Layer 6 of a small transformer language model trained on English Wikipedia (26 layers, counted from 0, width 128).
A neuron's activation on a vector x is SiLU(gate . x) times (in . x), where the dot is the dot product.

Input weights of the MLP neurons that the questions are about. A number n stands for n times 0.0036.
n0 gate: -26 -18 -16 -12 -45 -27 -52 -36 50 -27 -5 10 7 -27 22 37 13 7 16 12 3 -17 -21 5 -6 27 48 -13 -15 -14 10 -59 21 -33 -2 36 19 -17 50 -20 44 -9 9 -26 7 -15 -15 2 7 35 -13 -1 -10 -21 -23 -5 -5 20 -2 52 28 18 7 37 9 -20 4 24 -22 10 -8 34 10 -25 75 -1 11 15 70 16 2 -18 -17 -41 10 -26 -10 0 1 5 -3 2 -21 13 -4 2 -10 3 -40 -35 24 -9 27 -18 -9 42 -32 27 37 24 3 -11 25 25 -20 -25 15 9 14 16 -3 -8 27 23 -19 19 -67 14
n41 gate: -28 57 59 44 -2 -2 -8 -9 20 -8 -34 39 17 -31 -38 -65 -19 2 -58 -26 23 -8 5 -45 -39 -12 -10 30 22 33 -5 20 -12 -15 7 21 -23 -28 2 76 1 -7 -1 -1 -23 -57 4 0 -14 2 23 45 3 -1 10 41 2 -10 -22 -34 10 3 40 -26 -36 -30 -1 -7 -42 -4 -3 13 -10 -9 -13 20 -22 23 -62 5 4 -35 13 28 22 -70 -14 30 19 21 -13 5 7 -20 -30 9 26 -28 21 16 16 55 -24 -11 2 12 8 10 19 -16 8 -20 -41 -54 26 -2 -5 -2 23 -1 -95 2 5 1 8 -41 -3 33
n55 gate: 23 23 12 -29 52 10 -5 -2 46 44 23 -23 -9 -16 -36 7 -16 -14 14 -14 -18 -30 39 21 21 -4 -15 5 65 12 37 8 -8 21 32 35 -26 11 16 35 10 9 10 8 4 21 -12 -16 2 9 -14 35 -16 -22 -21 -21 21 26 -5 -28 58 -8 -37 41 -13 -36 -12 -17 5 -17 1 -31 -23 -26 44 -2 -53 10 -32 -4 -35 19 -8 15 12 -1 11 27 -8 -15 4 19 34 -41 2 -16 21 24 -6 -24 -8 -13 17 14 -17 -1 31 -74 6 3 -31 9 -17 -45 10 -20 -5 6 -9 -40 -12 -12 0 24 60 -25 54 6
n76 gate: 14 -18 4 23 17 7 -7 22 24 23 1 34 19 10 -8 35 -33 -7 -18 -4 8 -7 9 24 -12 -32 29 -11 12 29 -22 -8 15 10 8 -7 -50 39 49 20 -62 -14 59 -40 4 22 64 -2 -21 34 -11 7 -15 27 3 30 -6 -59 -1 -15 -39 -20 -28 60 15 -21 0 1 17 8 -38 56 -15 41 21 -36 -31 -1 -22 -14 -18 -36 39 1 -49 -17 23 -13 39 36 -22 21 25 11 -5 -28 12 11 -4 -18 8 26 -6 15 10 9 10 -2 25 -3 -15 70 -20 -5 -14 -52 14 -9 43 52 10 -17 -35 15 52 51 49 31
n104 gate: 2 26 39 -38 33 -4 -15 14 -6 7 23 16 11 32 45 -39 16 -1 -8 -35 4 41 31 -1 -16 30 27 -6 -38 -59 46 36 -37 -10 -22 64 -7 -22 23 -4 15 -62 -52 10 -24 -22 -65 24 -13 -31 -7 35 -10 -61 -5 -4 62 11 4 12 -24 -42 -31 15 5 -3 1 -32 30 -45 -63 13 -6 19 52 24 -14 -6 -18 -45 2 -39 37 18 38 34 -2 -25 36 3 -24 -69 -43 -10 -17 -20 -15 -21 -30 -61 -40 -36 7 -16 -28 53 9 40 -28 -5 21 -19 -14 26 -18 -15 62 78 -6 -38 -1 -14 11 34 37 27 5 -50
n161 gate: -35 -5 23 -16 49 1 -21 20 11 -3 -1 -20 4 17 -24 32 -2 -2 -11 -26 20 4 46 -21 48 4 11 -23 5 -4 -15 6 -32 -4 -4 -25 -12 -25 -11 -6 13 -25 -15 7 34 -32 6 -41 -31 23 -37 13 -32 -32 1 -33 -20 18 -40 1 2 -61 -40 -41 19 -60 -35 -4 12 -1 -34 -7 -16 -22 21 -28 -36 -9 -6 -21 11 -27 -6 21 21 -4 -22 15 10 14 3 13 -13 8 0 16 39 -28 -16 -14 -22 -34 -33 24 6 8 24 0 36 -33 0 12 -4 14 -7 -29 -16 10 -36 -46 -1 9 38 8 3 15 33 -32
n199 gate: -17 17 4 -4 25 0 17 -16 13 -52 -8 28 24 -19 55 4 -10 54 27 -40 13 -26 16 -10 -17 3 -3 31 29 -46 -52 13 7 17 -19 -13 41 -71 28 -13 -57 34 40 -10 25 14 -37 -17 -6 1 33 -69 8 -80 55 -19 -64 13 -47 4 -8 -5 42 21 -16 -7 18 14 42 -5 0 25 20 -31 24 -50 14 -24 32 -2 -6 25 36 -38 30 23 24 4 59 -6 14 -55 21 80 -9 3 -3 -61 32 -24 -72 26 31 19 -25 -12 -13 55 -38 8 10 27 -4 0 -14 18 -12 -26 -3 -2 -77 -2 6 -5 2 -15 -7 -21
n201 gate: 79 -8 41 7 27 11 -5 35 -13 -35 -73 33 -12 8 8 16 -23 50 -16 -17 -10 45 3 -9 19 -10 -6 26 -27 -1 -64 10 27 8 17 1 -39 -72 -16 24 43 -31 35 26 -64 12 -50 -10 5 4 -5 -9 -24 -21 15 -13 -61 -10 -29 11 -23 -27 -25 -47 11 -13 -18 3 -12 -1 -46 -27 -3 3 -39 24 10 -5 84 -33 37 -21 -25 5 60 -8 -53 -13 9 42 54 10 -4 -27 -19 15 -11 -14 2 17 24 -13 6 -3 -29 30 13 24 2 28 -23 -22 16 0 54 19 52 -2 -41 3 -9 -8 17 -3 -34 -17 18 13
n215 gate: 7 -10 35 22 2 47 39 12 35 -4 -56 4 -58 1 -6 9 -20 -34 -21 16 -4 20 -20 7 -20 56 -26 39 -4 -28 26 -4 -9 11 8 21 -33 31 -9 37 -23 44 38 -48 -26 23 -14 -37 18 -14 20 -1 -15 -49 11 20 36 15 3 9 -35 39 15 1 -15 22 -32 -35 -10 4 29 -1 33 6 -54 -44 10 -16 -24 -23 -1 2 -12 -6 -14 24 8 18 -13 -14 -2 6 0 14 -24 -15 10 -29 26 62 -1 -18 -16 4 36 0 -9 14 31 -67 26 -2 -35 44 -8 -15 -21 -20 -45 17 -16 45 -8 -3 -19 -50 3 5
n0 in: -20 13 9 0 -10 4 -43 -19 30 3 39 19 20 -19 -8 4 -8 -42 19 16 -16 -25 -9 -16 -16 12 41 13 -25 -31 -2 -11 -14 -12 18 53 -5 24 29 -20 46 43 -23 13 -1 19 -21 -5 -39 27 29 23 -18 9 -12 -11 -17 24 19 48 29 58 -7 54 -11 -20 -18 -10 -7 -23 32 30 6 5 44 -20 1 23 18 16 50 -28 -9 -30 3 4 9 23 28 24 12 -1 1 -25 30 -49 3 5 20 -20 -6 -26 -4 4 14 46 -10 6 42 -2 32 21 19 -19 23 -46 25 1 24 15 38 -10 14 15 -24 -2 -17 -28
n41 in: 25 -15 -42 9 12 0 -28 10 39 28 -5 -60 -67 -23 67 -31 -3 -13 -5 9 17 26 -47 -3 14 26 -51 9 -36 14 22 -24 -25 -32 29 5 1 -7 -20 -68 -6 -4 -10 25 8 26 7 -77 -25 49 3 -7 -26 3 -13 -17 -34 -4 -2 3 -71 -31 9 8 -4 42 46 -21 -1 -26 -21 -25 -2 -7 38 1 25 -4 22 16 5 57 -37 -37 9 24 -5 -16 -3 -20 -13 -7 40 14 -3 35 -2 -19 7 -46 -45 -3 24 31 -8 17 4 1 -14 -5 -6 -61 14 -35 -28 -28 -28 47 -1 -10 -23 -44 -19 -50 -5 3 11 9
n55 in: 46 21 -10 -9 2 1 -5 -7 -3 28 38 -16 -18 23 23 2 -12 1 39 -8 15 16 8 -27 23 -9 -13 72 6 4 24 12 -15 5 36 21 5 -40 19 15 24 20 -33 -1 4 -15 -14 -11 1 1 -20 21 -30 14 -15 -49 2 -18 -12 6 -14 -28 17 44 48 -25 -67 7 -5 -8 -12 -36 -11 15 -12 -11 3 3 20 4 15 46 11 23 21 4 25 11 27 -44 13 -19 3 -10 -42 7 -14 -16 -44 -45 -1 -26 27 10 11 -11 30 -48 10 -18 -68 -9 9 -4 -30 -32 14 39 -18 -3 31 -23 20 -35 16 -54 20 -37
n76 in: -10 -20 17 19 44 -5 12 -53 34 25 -56 -9 9 2 12 63 -58 18 2 -14 -7 -1 10 -55 25 -13 54 14 -27 23 -42 -3 0 10 -8 -17 -49 -3 -2 -48 4 -34 -29 -46 56 20 28 -9 26 19 -3 -2 12 -8 5 -2 28 13 -38 33 -1 -15 -13 -7 13 25 27 42 -44 -11 11 6 -18 33 8 3 -2 -16 24 3 15 -17 -2 -20 29 50 5 40 -32 23 57 5 30 -7 -27 -16 11 43 12 12 -13 -51 -3 66 44 17 -25 16 -9 13 17 48 21 -4 -33 2 28 0 23 0 42 -3 -6 -15 8 53 29 34
n104 in: -18 -18 -19 -59 44 -19 6 -61 17 -3 -34 1 6 -5 9 28 -25 11 38 -22 17 47 45 -41 4 -26 4 -47 14 -7 12 -17 -3 -36 -9 -17 -26 2 -8 17 39 -21 -11 7 26 -30 -29 -46 -27 -25 -19 -5 -12 1 16 11 -7 -11 26 -21 24 -65 -21 45 -7 32 4 4 32 19 -15 1 -26 8 1 -9 12 9 -32 -7 -35 -18 -9 13 39 -6 -2 30 13 -18 4 -10 22 39 -16 -24 36 -21 7 -9 39 -31 6 8 32 14 -4 -11 -33 -9 19 -22 -22 6 6 -58 14 -12 -8 -22 -1 -28 -1 1 35 22 35 15
n161 in: 0 -35 9 30 -22 51 -11 19 -31 25 -11 12 -23 -14 1 -11 19 -35 3 -35 22 -14 0 -25 30 -9 -17 21 -7 28 26 10 46 -33 -11 -28 -34 -15 -12 19 5 12 -23 -53 -33 -21 44 -24 -17 12 -9 -11 14 53 -19 -43 1 -3 -20 3 17 6 -26 -16 10 -36 -47 6 -15 -9 -15 21 -9 24 -10 -2 14 7 -14 1 8 -25 24 7 -8 -18 14 -20 -20 19 28 -22 63 21 3 7 -33 -26 0 17 16 11 -46 15 14 6 -37 -15 60 -40 30 -3 -10 -6 -30 -7 -22 15 2 2 -31 20 5 -12 45 3 14 -41
n199 in: 45 35 -15 -35 54 -24 9 -14 -17 -24 -17 -7 -4 5 -8 12 -12 -12 6 6 4 -56 41 2 -11 -5 -84 33 29 -32 26 13 12 -39 10 7 28 -46 29 -8 -15 2 -2 -7 64 -34 -18 -12 30 -14 3 7 -7 -2 3 -63 5 47 -3 16 -13 -3 78 14 -4 -17 -32 -25 29 -10 -20 -49 -5 -11 17 14 -37 1 -36 32 -10 -24 -30 -1 6 46 -34 -30 -8 13 -18 -23 -40 -20 14 41 0 14 -5 -80 -54 10 3 -23 -35 2 14 27 -19 -7 37 -24 29 -41 -11 19 -17 42 0 -12 -13 7 -27 6 -48 -26 10 10
n201 in: 30 -12 17 -4 -17 7 67 -8 1 -19 -37 9 31 -29 9 28 13 27 13 -7 -1 33 35 14 -17 13 -14 50 -34 22 -16 41 -6 1 29 39 -15 -63 -6 -2 29 -22 -20 17 -49 16 17 -3 6 7 -17 19 -31 -9 6 -14 -40 -7 -16 -24 29 11 -14 -21 8 14 5 19 -54 -31 -5 -48 -6 -28 -7 -15 -3 11 5 -33 -6 -2 -22 -1 42 -3 -35 -36 12 -14 80 -9 -4 2 -1 -4 9 27 51 0 14 62 26 -2 -6 47 -20 -6 37 -22 20 -6 -13 -24 58 18 21 -8 -23 -5 27 -19 -3 45 -34 9 -23 48
n215 in: 10 -9 47 11 30 14 -3 7 -17 1 5 -8 -24 -50 -4 -2 2 -38 11 45 -14 -8 -46 -55 40 2 -3 11 20 1 -8 2 37 -7 -22 -33 -29 -14 -3 31 5 22 9 -49 -22 -25 -23 -11 5 5 -25 -27 19 -47 8 -2 21 -70 -5 14 -41 -2 -21 -20 10 -6 19 -34 -28 -36 24 3 11 17 -3 33 5 17 -49 -22 -49 -62 -11 -40 35 -22 33 31 25 38 18 -9 -2 -15 -1 -27 3 1 41 -21 0 -8 14 -20 -4 -29 44 5 -13 -34 -6 -25 -19 4 -7 -27 -6 -13 -3 13 -2 -40 -39 -25 29 17 -21 -34

Each question shows a token from some text and the vector x that enters the MLP there. A number n stands for n times 0.036.

");": -16 -31 -12 -20 -11 -11 13 -11 8 22 -21 -8 19 -15 27 54 12 -7 4 30 -34 8 9 -10 31 23 -29 -5 4 24 7 -13 -4 11 -19 20 11 -11 3 27 13 -10 -4 51 12 7 -17 7 20 -1 -5 3 5 1 6 -16 -20 8 16 -36 34 4 21 -2 -12 19 -8 -8 -5 -1 6 -15 -10 -7 6 22 6 39 -8 -1 1 -12 -23 -14 -5 -14 -4 2 13 -6 -5 -2 15 -15 16 -16 -9 -2 26 6 -20 -9 11 10 8 12 -7 -22 23 -64 23 20 -35 -10 -8 35 2 -20 -24 -2 14 -4 -16 -8 -11 9 -7 -16
Which of these neurons fires most? n215

"T": -38 -24 -34 11 -24 13 -2 11 6 -28 2 -22 -16 -10 15 5 33 21 2 37 -11 16 -4 27 4 -13 32 9 9 -20 23 -28 -17 10 2 9 -19 -39 -17 25 -10 13 -8 49 3 18 -18 -6 -14 -2 35 -5 -8 21 -9 -33 -1 23 29 7 23 -18 5 27 -6 23 -7 35 20 22 18 -13 -8 -18 0 39 9 -11 -34 21 -1 -8 -33 1 5 -16 31 18 1 -20 -22 11 -10 11 42 -6 9 6 5 12 2 -23 0 14 -3 -29 14 4 38 -42 8 0 -16 -3 2 25 -2 17 -2 0 15 -32 -6 14 -6 20 10 2
Which of these neurons fires most? n76

"O": -30 5 -24 21 13 0 17 -29 24 19 6 2 17 -20 10 6 8 0 -22 49 -13 19 8 6 5 -11 -4 20 0 -15 41 17 -14 2 4 9 -5 -46 -15 -16 14 41 -2 2 6 25 -30 13 -14 3 12 7 -21 41 -7 -52 -8 2 24 -8 5 -17 -7 16 3 25 18 -25 -18 -9 -12 -20 -7 -25 11 31 -16 14 -26 9 -17 -5 15 10 37 1 18 25 28 -9 -12 -32 2 -3 33 -30 25 21 9 -29 17 -11 33 22 -5 -8 9 12 -2 -42 17 -1 -36 21 10 -16 16 18 5 -4 17 -22 -23 18 -3 -1 11 8
Which neuron fires most, and how strongly? n104, at about 2.2

"ag": -26 -13 -18 -35 20 0 -13 -1 10 16 23 9 -4 -42 25 -20 27 -25 -9 9 -2 -18 40 6 -4 -38 18 -2 6 1 -12 -7 -17 -19 -2 15 -1 -3 -8 7 -42 24 -18 38 43 17 26 -3 -15 -2 2 -8 7 9 -4 -11 -4 -44 20 1 -8 -12 27 18 -2 -6 4 13 18 -29 9 -26 -7 -8 2 3 8 7 -26 -18 14 24 14 -4 17 -17 -4 -10 17 22 -11 -7 -51 10 -37 -8 -2 1 45 -3 2 13 16 -49 39 6 0 -41 14 -21 18 -2 -27 4 16 48 -11 11 -14 -14 -13 34 -5 13 -4 -7 -3 17
Which neuron fires most, and how strongly? n199, at about 0.28

"ist": -27 37 -8 -5 9 8 13 0 -2 13 -17 -3 -9 -14 -9 -25 6 5 7 0 -8 -14 -7 1 40 -44 14 11 1 18 7 -4 -33 3 -5 49 8 -23 -3 -23 -7 10 0 21 12 0 5 -11 -18 0 39 -18 20 22 -4 -7 -23 23 12 4 19 27 10 2 4 69 10 8 7 -47 -17 -33 -5 -31 26 -1 12 17 -9 11 -9 5 -20 -12 -20 -3 -19 -45 -26 -9 -23 4 20 20 -2 24 11 -7 23 10 -4 38 -13 -15 -9 -7 -3 1 18 -28 -12 14 6 -16 -28 -16 10 -23 -7 -24 40 -26 0 -11 -24 -10 -36 50
Which of these neurons fires most? n215

" on": 22 14 -19 -12 4 -3 14 4 23 -10 2 -2 -20 -14 -7 9 -8 -5 -6 -6 -25 27 23 3 11 -10 43 9 -11 25 16 -2 2 -1 -21 -11 -12 27 7 38 -39 25 11 9 13 -3 -10 20 2 1 -29 3 21 -22 5 23 4 0 64 54 -5 40 -39 -28 11 4 2 4 13 -5 12 -27 -8 -18 -20 -13 5 26 -15 39 -22 10 1 12 10 16 1 7 -10 2 3 14 19 -24 5 -3 16 8 8 -4 9 1 24 -11 -5 -27 14 5 -16 3 16 -14 -17 -11 -3 1 7 -34 -19 -1 -23 17 -21 3 -7 -5 45 7
Which of these neurons fires most? n215

" P": -19 -9 13 7 -45 -7 12 -4 14 41 12 4 -42 -13 12 -1 3 -15 14 10 3 -19 19 11 29 3 16 1 5 -4 -14 15 -7 -9 10 -24 -2 3 4 -4 -19 11 7 14 -16 -9 -2 10 -18 13 -11 3 -38 2 -8 -11 -1 -5 17 -20 -1 3 11 13 -20 34 0 -9 -3 -15 9 -37 -9 -20 -24 -19 -13 15 -13 0 -8 -1 -2 1 16 6 5 4 24 -13 -1 -3 -2 0 -4 -10 23 33 -5 11 11 15 0 -2 -6 -14 15 -2 -1 -26 -4 -32 -8 1 14 6 -6 -10 -11 -3 14 6 7 -5 -26 15 -7 -11
Which neuron fires most, and how strongly? n215, at about 0.29

"o": 1 -16 -25 -9 -34 6 -29 -24 17 11 17 12 10 -25 -15 -5 1 0 -12 10 15 -33 -34 11 -1 -8 28 -12 10 15 -55 9 -30 10 1 -21 4 13 -7 -8 -15 12 -24 -5 -3 17 10 18 -18 1 26 26 20 -5 -2 -2 11 10 12 38 10 3 -18 -17 30 41 33 -36 -18 15 10 -26 -7 6 2 26 12 31 11 -21 1 -8 3 24 -4 0 -17 -20 -42 16 7 -6 22 -5 -7 -19 -9 25 6 -6 14 28 -8 -19 -4 17 13 18 18 -42 33 -9 18 41 50 8 12 -4 15 -16 -15 -30 -1 16 -18 -14 40 9
Which three neurons fire most, strongest first? n55, n199, n104

"le": -10 -11 -29 -9 -38 13 -32 -18 -9 6 -1 33 -3 14 8 -5 30 -14 -2 -23 -13 4 19 -14 -42 -15 36 30 -3 14 31 22 -20 -11 -2 17 14 7 10 2 15 -16 0 -43 9 10 -56 9 0 -1 -2 -5 1 -5 -1 -15 18 38 21 -23 -19 22 26 -29 4 -12 10 -18 9 21 -30 -22 -9 -27 6 -21 -4 11 -27 26 20 3 19 -18 -28 -18 -13 13 7 4 -2 -5 -16 13 -10 -10 13 15 7 45 3 -8 -9 -22 -16 30 -12 1 -48 -35 17 12 2 -17 11 -47 1 6 -10 -18 -49 -20 -12 33 -12 6 -18 21
Which three neurons fire most, strongest first? n104, n0, n76

"eter": -5 0 0 -49 33 5 -12 12 12 -3 -3 -12 5 -12 42 -5 8 4 0 -18 -26 4 27 -20 -20 -12 -29 19 -5 -7 63 7 -3 -18 -8 27 -33 -7 7 -26 32 -8 -15 13 28 -17 7 21 -14 -1 -12 -16 16 -22 -1 -41 12 -9 -39 -20 -23 -5 36 18 -22 -3 18 -13 -14 -10 7 -7 -8 -47 -2 27 7 31 -13 33 8 -17 -28 2 48 -11 10 28 1 28 -11 -26 15 -1 28 14 5 1 11 25 9 37 9 -2 32 18 10 -36 0 -58 -29 -12 -16 -4 9 -18 -3 -25 2 -23 11 8 -19 6 -5 -3 -34 6
Which neuron fires most, and how strongly? n41, at about 1.2

"k": 2 -17 -6 20 6 17 18 -2 -7 -3 22 -7 -19 -13 -24 18 17 -13 5 -12 -21 -12 34 -1 -34 -21 5 -39 19 7 -32 15 -26 -23 9 25 0 -18 -7 8 -1 13 -21 15 11 4 4 -30 -15 -1 6 0 -5 -13 1 2 -21 1 31 1 -15 18 22 -18 -28 -12 -1 10 -6 -9 17 -10 -10 -3 -5 -35 16 3 -30 6 57 12 -36 -34 -1 6 25 19 35 11 -10 -3 -18 -3 52 14 12 21 8 -34 -8 -7 40 5 -3 -11 2 -26 15 -15 23 -9 -9 -29 5 -5 -17 -28 -14 -23 2 21 -8 4 -4 31 -18 7
Which of these neurons fires most? n199